Layer 9 of a small transformer language model trained on English Wikipedia (12 layers, counted from 0, width 96). Numbers have three digits each and are written without spaces.
A neuron adds its activation times its output weights to the MLP's output. To switch it off is to set its activation to zero at one token and run the rest of the model.
A neuron's activation on a vector x is squared ReLU(weights . x), where the dot is the dot product.

Input weights of the MLP neurons that the questions are about. A number n stands for (n - 500) times 0.0016.
n44: 464402438532497319572536495483245602590576445416528482521495564561513305673574203579345469389534430416604505522510463521717597491485536518533466540360416485456417466529404422574527478436595431282428566561561449398482723450553493517385354602573374406457449401564481555505533425519513575519
n50: 489513575441371657569292511462567395554447592447753536305515535580401512436566189517413693290627343475563394376510417500453275428613572676336683553697487550404475407654531454555459554507311469259431488400540384425352244525468575430630724652576662607364598483428511638367528659538528281315
n71: 481457439369393337487428451404542423521683392652335584673308217631559594586704404697510575511365342526599500407710302504295258560370549351404543389632342344474588459692547476605705351408420533391643421737622407562437473509507377574507524657544503596356467554875439661437507496419662277581
n73: 648669369556668324485445403536506500542314461490573705490503380590433452340433409762330721497320339572614593496547553424524517496494626372619627658513401394497417463510409452417403577285540319393426696503611662422532614413646530599371656573675344516342554287676384458349500558490443482701
n83: 570397600786615447486438584523645453439639556474600523512438338515606319491422579571659532625568393546431405430655584325559491618626720398596576543578388552382467430649492360363418442573342442366506422622579286551449603686388514421567572475389434348306433491464514528397500437440419565533
n95: 586497357473425324606544437422377563535459469449415456429705585532328349449626496531513603309266451296475467478533518539710444278563552404641635716319384531533526341461677584511682510339630516386493556579418601463588207715659584395514592435464627497432288332453418515758681512457717651629
n120: 661556491406497423573497580361629422367563408718581359494447531651535580687283314535552440438560415545416748526471401460471425514488504514458657426730417638638431564575517344682511391584355577358376539392482361541444379511458466464632613338437586660519516592568377760484458619559534524547
n154: 473608368497456556379387515393699610310615461657424583573435257556834415426573464432530597633480366441358574370725453604496291436304628488619661562576490553395643328500441545356563440599658488305592783511537515633534259608503464565468420656273457412438452725512391804441532373478496401390
n180: 529486434599480539407466456262543521493430505565704593472494477702588475487442525653402489430530597495477479479639590564633384522393674444510566500583577481412539516323550536458527673457440435506387599381655312509431500646530382489423555436514436484543563631594432416472449629626538386573
n204: 409552553473396382539741511391607496420572504693511860561509317793779584405459509724520577422245233500385477413544664436485530727390574302638474452375678500570632320363653554518487490583475500398519613614484533473653510534614529625707398441707490316439536539665378489532420622536461691392
n216: 850350175354449510419380568298592537169278500331673947147448450654614360602317263719398253739451437346440402474467595277458474681771598404374733419530605738603592663141591700415706625308664375448368489655465449486510375607418473617408428266279546566424328441428532951515813451535686789414
n266: 639390485529540440385551462457661631423617485708637720583503509543558459603617557557460451427526359410561418397609600346481583346474500466680564419661494299381480310654602572316455404617684531322631641606430512554483421587400539497465442494391483551328395626352594401647432493546466367525
n313: 585514542558368592476500404374719488526422477467520679450407253623280444602422404466443789554425536429701511451554411671500399622744650452028537346662275377718656292488497405496669553620553500394613531374513653609474450596398469561444581299557401910352438477441463484477510432539650466446
n324: 565654355517646500467564354532559390493497194677451757685276265602366367212344495437537632450328549522576523371463428521650360555631641480325477500406369185414640305489461579500447306613565525455519516353650599510332500582418428362612731431553590514467526450623377602460555500456565563657
n335: 681507457260511511556432474492778569621384565514668462599478573631632602388514132546348793786547423463511378389346445597576332448402665611560627646609423401293607561437566712565443487445471384196462595644563467352275301491540576515567497610419467636238463489604575466588581316573474333401
n370: 413458325488510456658634459522500562429573581424769597374364374682588496365440389521337773549303281493503776309531517542572566623528512336580455550457588426527427506537533415539585527443474530424465504337409456590378631484723679563439670572524391574493647461605264344460659594576467417503

Output weights of the MLP neurons that the questions are about. A number n stands for (n - 500) times 0.0013.
n44: 633428507351356471391563593189550391610551681647288459466297213439527543548515611257643489610461431446301532358682434373358569461550415472429493510616633500676783522515683719354560473642254504481510503493448232630638494573518517583546420500453450642608622536581507242608486624460529344636
n50: 351409528230400434449337481507323475395532551387654500748403427414448464459685599536561512560339469516391508330305435687531447469358444492561541637405285520187743241436520644580753398570368600581570594458417480464520594649794445347312636623641488419259484605472195516418779507599516790704
n71: 679680348421633483664512168621545190608653582540491477518536419660243600691701445522336577233589401614896594459445564390612342678273447676401171349637400417447222420571632379388453439522477602539229638377471617573216272271565439578428646614409635547355530612563482589348578752610580512600
n73: 513448619576412248504397602338626608530220720532460475533765463594678467549358672752650223542751493392305566586496434512641348709468362607578375699440388437715468327408632438500624461374492774489601599419188220636389461631540651401535556359357480465530441453426299643365591411274504467667
n83: 424245464496225518510316522463442720562474607593409652587537357428603597600240697558553682406489592416307578589415570339575524366460272517492524353529599670633716478394613456543567270353527134445452462535452270705391625321385520214553650527543355546426561425452478467594355399463555503475
n95: 340257402500253707609621435477404324398682468466525483698344445573469572426622523219456726445480331422475440596560288355881480388636585752653527449483442549559394267467551396737512757792569696504651441440346472492772365671590492500248346393324594484531476394690301361394365309531529489402
n120: 566527383559628145668421581572267569385496427325539520557620654380433489496428522449379362466462579531428515394413671461450429732426390245561645492272606407444527306378731496517359420404434413664427388530608531489690825860729435375527413549566294504216450430673597476516535772496460496453
n154: 452537344645709590640416443385619487375583419302549543392559555488281398571496339628627225736508579459193693485444796712337535408356461484671131317246514644504480629525329295936380478545375456607349626552669288450466390424520741451596504560562418427575488529339364508541652481627295538479
n180: 500615380519471488656580405357413690712370506368509594458652589442477494471642414438652339435536468519462539572515422662689435566240491482442491625435465414509491475410558630272365530323643418577317482530596613534615623371715600497542562577635552634626525399481573509515438543638644619494
n204: 459574547370568385496695462380544284360635231650543536428593496739299381549526590452425487277634281426425432431764290439355434370496200554589302596504466513504633290644451701495647877568400628434244272290290769408357397399560452427685404396681392713685461406589415336478534713363785369427
n216: 479470440697177406528472723453533353605111416515420384195670313505529689557012605586515347490705337424157215415510563612540246319460651548464423272591593465556540159282474428570676424480237713558415389265133321296433326705924458600388632280260680500522465435345578685615480168603388606705
n266: 344301567575500273542562612520427592436401650385320648544410270678493584547442515333565382308562481606525365553298493382643561418489576341339668258532565377432359504529496418817459580538478361472444490414477598523620321630676618511548729589549676465356458353340318446641659352563597412518
n313: 645428723534460061434733618544562774668596326573510216695320490189477745400719460452560191304722337572359677478444477582486473296409630633811695670260425519713514558466406637495532469514585414594742390505084259474756470421656597457662220530842533458474386646701613290605633434349336426514
n324: 330252568590644572453359403468584571468697685635674473455530570344492523403696708598336513764690578641713442604620682423605480546521312749412423319616272602387407220672611429664546917433545861781456427749679487295438398521538472653425586438470708425623585686469597722619627492528470672496
n335: 255600461704409611172436513592379671073418721747328762455765344619582472410319578491637610368341549578588163731580626261547504517371508302473344758543629530548667456605500576555559319577622148643431450319495449584402439287414508410538387455487324475579629517677558615509410492657360365616
n370: 432655435626427712678496424669349441623602520703346661466599391476504307558264466537344436384559387728285476732484429312660481319370637764525261434598550593496411484553475527751445552220611345551610318180375360564412432512476530634437611631391617456669440255283504674775314451519582370488

Each question names a token from some text and the token that comes next. It shows the vector x that enters the MLP there. A number n stands for (n - 500) times 0.012.

Then comes g, the gradient of the next token's log-probability with respect to the MLP's output, scaled to length 1. A neuron's effect is roughly proportional to its activation times (output weights . g). A number n stands for (n - 500) times 0.00083.

"old", then " |"
x: 377613498577516655498473560644454571526505508485605361502366565559609491603483711365556377589569618456402502535557562676663621549437426521559494528564483510463543657470342448518364657553483596556501482421455338432438590472437525550473563497534369354432426498536674521534431558474443483462
g: 416374504446300438604602487640470617682614796673557554798488511383608510420456455556575427277320609781559344699342404323706438564527634407496497706502546599474588461548474689476360476499528577416333443652459503367582587549355491637435426433532438707374323433492619465259343227593322689566
Switching off which neuron hurts the next token most? n83

" St", then "."
x: 466444406529371660410549550570541490467467565477629546426468495615425656560665840353568559524582447565456570557423447626474524426647350553526600528499536529516491511572468469486391588477377542419434490520460517458450486317507491582531523492572410537598577553402621404365474541442404393582
g: 424432460459548506504542475579436585663348647371384450575538788320612461531529547369487532215685509563533403429416444643563567333457579615415361366509337595448358462468363462347423561558553614466586411361734536778727575403333493367506524708445354553516418484219748455506237175427493752572
Which neuron, switched off, raises the next token's probability most? n50

" ab", then "ol"
x: 510573659377462542531510545444547624564361380706542445531366543432487564399441532364564515477561493519604494655441455520428498422556391617524532425553513468586421555536562433443608324518535640529516382479527621503436580419527617676601740547507604536558512545455518500380556555597386641427
g: 431374435476578612466503661246391464489427452694606452239549628562282643383677546437443472530471446708680588444506540556760555629388573791462288445344579793580761395430569339491462319274562512636590513535592572400438266406484691419465494553274527502600633691572471579374444403484627486670
Switching off which neuron hurts the next token most? n324

" 18", then " March"
x: 250491445511622544598434509616461569501456506495467576622411452397423677600440337435508363544588529433458431636551417628495483595428357583563470524526518553425478540476531456536273495487587563477467541590425531541546490246431368589449430516427396559558548483456609507517405328411481463483
g: 518556487486549592447461598616545139560491525647701372343748684414527636379199622392547504483764592536466193642605521596616463585506465541452485419544745385475521386674432481655446635449672455555441310449528358545465441441210482638459476401320654320649483353537658534418594563507475780405
Which neuron, switched off, raises the next token's probability most? n44

" n", then "ational"
x: 422545575368511584566531457463506375472426410470446386487493556411444580482525790532565395506443427427359335575450503459354668465605316535599692484542525492573606496460557490407579394406540704478515536512450679461514542457541561456411516474493584596564356405503576508573575571541496486451
g: 630468486789461414643528572618384396449598197209540486474411764602604574473697470684556508336864695487389313591538551540664616213546355710592472278346564517495575589413498531675455639524500447440477539644372498507607534313370703366250521455415495436510510540421598476449467504460343511509
Switching off which neuron hurts the next token most? n95

" 2", then "1"
x: 481549513559517638514518524637474497595478533445388414602586517507587536480622375483548550525644390592499516656507451605545570512430454594607459403505405510458561555462478519480278443518575731469504531652385492507435462260381502519498412579420306598525502426519729430518436442440548524564
g: 489364494584340407474551606425507644626573592550370524660407315512354649381488355371419703620581223550507797242539496428602589672507628533783471555254704579499570510567581509385512646445470524395631512735493633599487561437655546619262464442516385556273521286635404260680461552593503326361
Which neuron, switched off, raises the next token's probability most? n335

" that", then " the"
x: 419551500533529533563420735569588459574572490518470404468539514305651584499415463385601411500559398709534528665513459533542501519537532661569566558684600497521499397507408587501419585517463633416607438535386364470416471458448511436588486443513567538489528533492764485517379356461488581524
g: 393684245330465428418393421415365532365461627893442284675421418532445651413451621535623495672599369391583626569408412398513552410434341599465629523497603519532373247446631487565497594645374380583568172631512384455491678482453712548501483506351257385474202637629423541381609477380683510506
Switching off which neuron hurts the next token most? n83

"/", then "a"
x: 456699510558440498641552592638459518675386464477410569433333423441562578431677572523628478511628384586478458519625526489475635522405441479628428467507432696485474466518262486450508548446571567574641472487454509554597462453528495557431626362521534418496426465506383449536409447634402564552
g: 453437581453358560293394633240577426412458354409478476472543298475495654622311514502625414308660687602562468354756442225530278439623416733410601583699460515326505259289521364424491377615315583555522433363306370391522236451396411515624681360390676540542344499519575535505626462540529665471
Which two neurons, each switched off alone, lower its probability most, in order? n73, n204

" de", then "b"
x: 424511449517356563539470540672498443604464527428594520517519527528616666625573555524473496320649580517375479589542513413388625542544345595371610443647479645512388641582463402468342323569449573549505570607618459569551440377501535545532475484502484520460571533456620339427597543578553460534
g: 626592452245569402521381588733621627387449577692434620625334307546422465549478526560535589530584627678737230529528462716384599520429429703572340479560688712542440572562489436646478481688525776437572588232591543517424592466675269671409524502720670514373516489250555389611425456433521698434
Switching off which neuron hurts the next token most? n50

" (2", then " s"
x: 504564543475422640578417493623583500687460498372519370539369548533582600509567416450443486557586535525488284731583471552329610520470420683443497538515446546489391472448383520451315374567427578479435519371514455474449447320573477517516422553560490482509550477442667356522439421489509401538
g: 568603767631437507585416685523606167510427556712439487347545590616480372668514498605700539503615467424629502574590558404499593454589495567442375510804666452337606598632642367267418224473435418484588517308557486373352451682274472488817680563451738561500479488605664710404427570436482409559
Switching off which neuron hurts the next token most? n335

" |", then " —"
x: 408692615570519454371454564652511551585462444433520534494457543469555454596413524431603451558524419641447359621476639551550562498454572375556500352485636485534536478538341489561279516469474570506584496536562351438416590477466571519314587438593492399478490557433738399444522474481384454623
g: 417337636502433657607274472513463605749665570378498582684474596557449576604280715281671383625589543746532320590563379306459525343480454588547118486560358316586562754636411418452504473451421632607377536595435432508496488458401350701550456443675413609405756580456290448543486511481481295400
Switching off which neuron hurts the next token most? n83

" le", then "ag"
x: 557423540529396522488420526616559465560533571477532585548516540515383642744522667339449498482533468552451432717524513569466590504630434703524602495728435426518475459398491510470441449552441698512523540536520554520433368374468448597488482640536570536491409551452615400677473566468506408546
g: 526405370460240640635574674499574803413569525475779566439519530513424628650655590686729481352633413508477477333464419367313440394517405429559399368460338595679760478501483545546794389565621639536318535475458684639579553543571537771414220436526419465646559543585431414595537499306494255602
Switching off which neuron hurts the next token most? n313

"ost", then "on"
x: 402540527589494733467540533537490608539538471532631507419414502417455528641505711471526428493424711569404643484479432546508629494462390437528404467642655575526548561476527398494370487653493602557545355500526488626461395409498491706475589482443532531626510506431506593521413377575611565581
g: 593565702422692575571473394383451627353446557362655744371213261660335487329657512385521437464423471457323336426639683595441357856609379590614570539357588380547576528637497489364489374550298768635488435586617564635634412364602466643271494465503456655491423626434495535488613562419596589302
Switching off which neuron hurts the next token most? n120

")", then " is"
x: 449537565503458405444520690761562538616577614373464464519542478404502549437553455551534326453525563585427312639514539409464608432553516536501562398502647581537718476507391493574378489433522581472498437574487418387577649356443537392429427477538470508536424413424634471535388394557486483587
g: 539389464447428679558394289634357434638681536499447600512414640314513439452546830250610494645664566572444475454881277393541553513494422531384385488547535285442604433713582423588512543299446527640677184385490491439407515500391256383719427747457352547507415455487486424572380429594610624416
Switching off which neuron hurts the next token most? n44

"\n", then "==="
x: 392547466391428469461479616656567470557502620398508492601576329433589480470512321508563368572513395561629546607393490573439634605505470590479520439568603464668456452438413647338421346552509615407618398493342519616511471465535528595419484472566402612590540467481527489471412426569397632450
g: 447490609275456236538526504473468426560547494343678473496547488658640435338507450529554663546462470408412513605502251427341599582470331452505467504610411456453701330489640542568443564544348594347459573099426669667542489670230441648669417257416384731519561429631359422682562501197689339430
Switching off which neuron hurts the next token most? n204

" 19", then "20"
x: 392442446481474588644485474625459599567517545567470432524400530432566665414590282391347573547570541617575499628477309568429557509467426638513435435409569582607506606567482545560461417656597495486460509587454480519387441287477527674557493484432335588481520507515447448511443373398502593577
g: 390768483479435404613289452557300574519455566691384472427644485411556466441471714269572425578483733501376351641418602651436440296541549386398407417727575576482373442512417463673582621479584548453294380518474415550282597421501789389421232526300669428606560601078441371454464454639538545501
Switching off which neuron hurts the next token most? n335

"\n", then "\n"
x: 469538429305434559454508605720530468469490521379475527607583359478550529424505411574505350531522427593541485629331431615496613534545417587511480487578673453580501454503376572317477400571571602427619432552313442601489462431511478641322472433592444496607508441585437594516492437546472597554
g: 632673674455427571518677639321309471463404397536502335330396482512395548384464515390601433297253355411527279484593526378608531631609612408565456427564477375591533496363674458398736661518761536519417321652375263487539654456459595267454471689545671503551464447585729552387397568517641810755
Switching off which neuron hurts the next token most? n216

" B", then "ron"
x: 490511478464433713498445483627567423555509549533570299455550491560433574528467900498481539398460321558479608562446494686456545425505375543577441593631616503540516465572443467559442541549412580569554468462538508613449463390554484568554552410479513476580564476533359454582424583515363512536
g: 385486415585540463710649512642742392360571444659489484537545482386550430402442498455606425450633750637350368442424755445583474316564427447372268351590790504306452470527459578808408586724655649378456456361511464537493466342300448396314529811459453657598556544449400422258519593439279551438
Switching off which neuron hurts the next token most? n370

",", then " st"
x: 477461433486588330593600604716552484697368501440517509471527433425563409586515449447544532546637408548505511629608416578575661524515333588599403466525598481495510480413500458626363537455605628472634440594580494448491671321383516527389590393564516505486497548482642469554468571557431543528
g: 415616673572459501487486704615375420514605389530338561555597399504840452386569681637631541508572720481274572462543378392425748355632606508304449468578619420460633310382417708409368265564501588473620479334419378560541488350370462372698496745265513592669401651249656455412458608576486537663
Switching off which neuron hurts the next token most? n44

" m", then "ed"
x: 437520679465357614543580511534462439673455575526463268559499564594487606533584641499601378399455512500420446631519587572445601394618421494422553549620519589605512374493578660421579326592566615548568444444580658427484573561547466481516533538562551442543538555429495459684506606480386525492
g: 649623481420501472670409626557595483552729730386658482371389531560723673573727489617483435568574837497362542535555441493622527442211398519464524365531542754495630393328327257585511507421487548449486470326563565578445692330358675368589579319603315326666393647546328399462447518438454235505
Which neuron, switched off, raises the next token's probability most? n95

" 6", then "-"
x: 429503484497541660533479607610583434577402509478489443700518543498564654532554392595464548624525445551467461663556499571425508412438450581581493489590549476541526473556485513390301517542635726445501506634487480517469430275416425585533470520517393565550444496475757405486383424421564435619
g: 591459388395399596377278395653447210480426296595330495624640537476634418716717646566413570350612564446550571471417589467525605310529522469348386592776439775520762382509514485454481277624339497431359572331570357450134401532604634553424631520490542587492526489443383497310705501496346559644
Which neuron, switched off, raises the next token's probability most? n266

" j", then "ur"
x: 408520525449472667484464468634554468602532535545603418524331595512315544524497625355520487473470437468467403626542499486317457435633370707497656517471504587547517483473443505397558482441442437514507377461415614404418566282671436423545536454517501507678464499444421378520488471569479426644
g: 464538552585452354457600691568607396562661629552538454735585448489455453469431585392504629577441605576604454348407415423505562566443600480490419749367319457560483193631452458307383672365453630500460343545429678646443604672406424338631832569287535708545689501599448952474571596643573594617
Switching off which neuron hurts the next token most? n50

"r", then "ich"
x: 498612509350506516594532531571571625511388452441524434603474445464568509602571652405421640435596458631446518514507398527416493279430481417508530323565557442466454607509631648466365525479381616545656498614474599407478426253429344439498504448558497420562435535562434549484464364569539472509
g: 372267430525637568575504433308494376413635752342499572432703459397548470614476506601606649330447646307717458605471254650577465360628456673482457383488547370312366223470652615347508437491660402514522484630432348467618613467598161625425480658457407462353353348771429477328365422529429574405
Switching off which neuron hurts the next token most? n71

" d", then "ec"
x: 440534697428396564559510646581481432376388389503503203525560452530486552430559633359442362559532408461316652522387419547531643513664386495499436500592587633588451539448444498426512459530537608467493464545488644682500518392522564610577528494462465581504436498427460496531503522553453499584
g: 561341606263527361473667626405523596406354703383559557408535556512507421395288525556646592417396448532472689504240383438260662690742473550915410549528682383547669578631614471432394545471430434523651511578612654534427424598361514496505461703401416721369670460653320447339575489660529538302
Switching off which neuron hurts the next token most? n120

"g", then "es"
x: 483552587378435550425561788601454590469530460639489497587403507302576647538523530488449485542608632553455500338544520535514609445388529479578317421526475684272524503525393447416419467594481601553513584486564439541471531383433608404451479531578540386539541458491426557471431453467367417491
g: 589371451384444526444361666451591379314600378315480788461624452583414442666371439627609461542577416376338514544407516443401447700368495522589740567474688695635583586641383536630505413485384410536581195688691312526477582563644454340739399418445337300268562480397516731607324352532519563306
Switching off which neuron hurts the next token most? n154

"er", then " Re"
x: 472506459509467596449410584492530409447520582530439352527535536342596617473562767472479354443514551448302508554467579503440545328519479613457551589477671458446549496485546499600369403526514620434619519593545615454556555427409275498435362529452567528476363450495682394553444578516526561529
g: 244524520370531493425522543534587357446459264545694423371494395527435820373522694310237427553547515745593391586557684628447633446314544499591546373421447478589487750608579560610435597262472298451428456541739538475720514459622466544211444224517449530426683523373577433437506320379454474299
Switching off which neuron hurts the next token most? n266

"m", then "at"
x: 397559577414570551542453569579574531575483543604500476584397401375591511408633704485486462332618544501404562492539384570606617560576429573483536423480464501606662418527449429545430403499453535391612384537294520464414478416368687532487491436642492482449629473454592523497336462575567367560
g: 478558683355210521384350541422469424337537314533357409500395327582281626439452642359540476482449452702454633633663384571475662297503461313710533540466211471485462614455570708529693396451515410633618519557457856670670449470719565408600487475622424432410529533494412603556710590410634227404
Which neuron, switched off, raises the next token's probability most? n324

",", then " al"
x: 511531519580540418463517567676597411525509404418472577637551524296563521407536614555574485458584392461416479621564436374511597428562445609504478418631490594448461517492494530528218529436545632471592534570509501451496586451327589422406547457541537469569412480492786399503421392463397524432
g: 603457520615611470407522386584544649687403487349700472496393431576457514626740348842597507392727441237473496355514629464672436365359753425567629578698504405797782418543694575435495432346623500476561361292543375555658261593538509475631637605513697699601433504560556545508583452489534499558
Switching off which neuron hurts the next token most? n266

"ers", then "son"
x: 423534479448505505586511588409476470449466533404456457616427545463537463617419824537457420608553713436421494449476545530417572492487407518555430353523510461503495666653448443482349386518397574434668468509481502412474567538488621609572510424543388548507489549346659518392439511516536580307
g: 370718502422765351345503609317637627266370348531618522406201578464543490496542580593377367637589509491649231468424447375487438350328320551477408358653385309455387520551471718641555481432732447396539437365526625289431522595573484606372336521718523405266503398407318460528630485518594456254
Which neuron, switched off, raises the next token's probability most? n83

" to", then " ex"
x: 596484534527502510508491614526604436531467561611416517423529576445619661543541524567557513525619422543450436705474496599446739531483395596560515501595563617536466495537578511480465437568572715560534458596587466453432430363276586540490547394394476610617428514462754414499405429451577539522
g: 686368446637386467486486478567306400455470321610444551495593339436604454497469433636448597523485448420545506696514431326730632405536734438733544559411407202759527380706367424645570321446703540416439579240292599789362378355391426420626407490475605633557591523590535466394657530349655750575
Which neuron, switched off, raises the next token's probability most? n120

" October", then ","
x: 394324552501523235499479577674501455621511601475512598548535405333567474646485496371474475467555397499435473686497433665558549466589442667579464320505475540509550510454510527589409474511568584489549445522422559372424590425432480598431545458634454573538505529527711466549519447570418621555
g: 651430617717427510614722637447534584383273468435659503632492582463691571481377579560594317485401645736696463456431476800377622655542496514643360459392237520449444157478610425484471469655416557490533538659280366719234553424566553458602320451532405325481508694598464434371299378444469461415
Which neuron, switched off, raises the next token's probability most? n44

"ing", then " res"
x: 407576501511460539441419521574451600441505510533563464638477588345556592390504647532532503448578548473382491624600496702466567437427321443469483442660594571688581469488338548537441638543531676487478596488532472438354506491324414607579528491423544517635396592576590534558373369538526507560
g: 531838409435481454602740390447227358440537344573490296281636663503526427451518518496675497454509521478567325535414306506790681517551418517485653613502494607472452793568644430566510484604496410553359382297374412721428348369446315381711470625482734550638485463341651471480494577464474787581
Which neuron, switched off, raises the next token's probability most? n154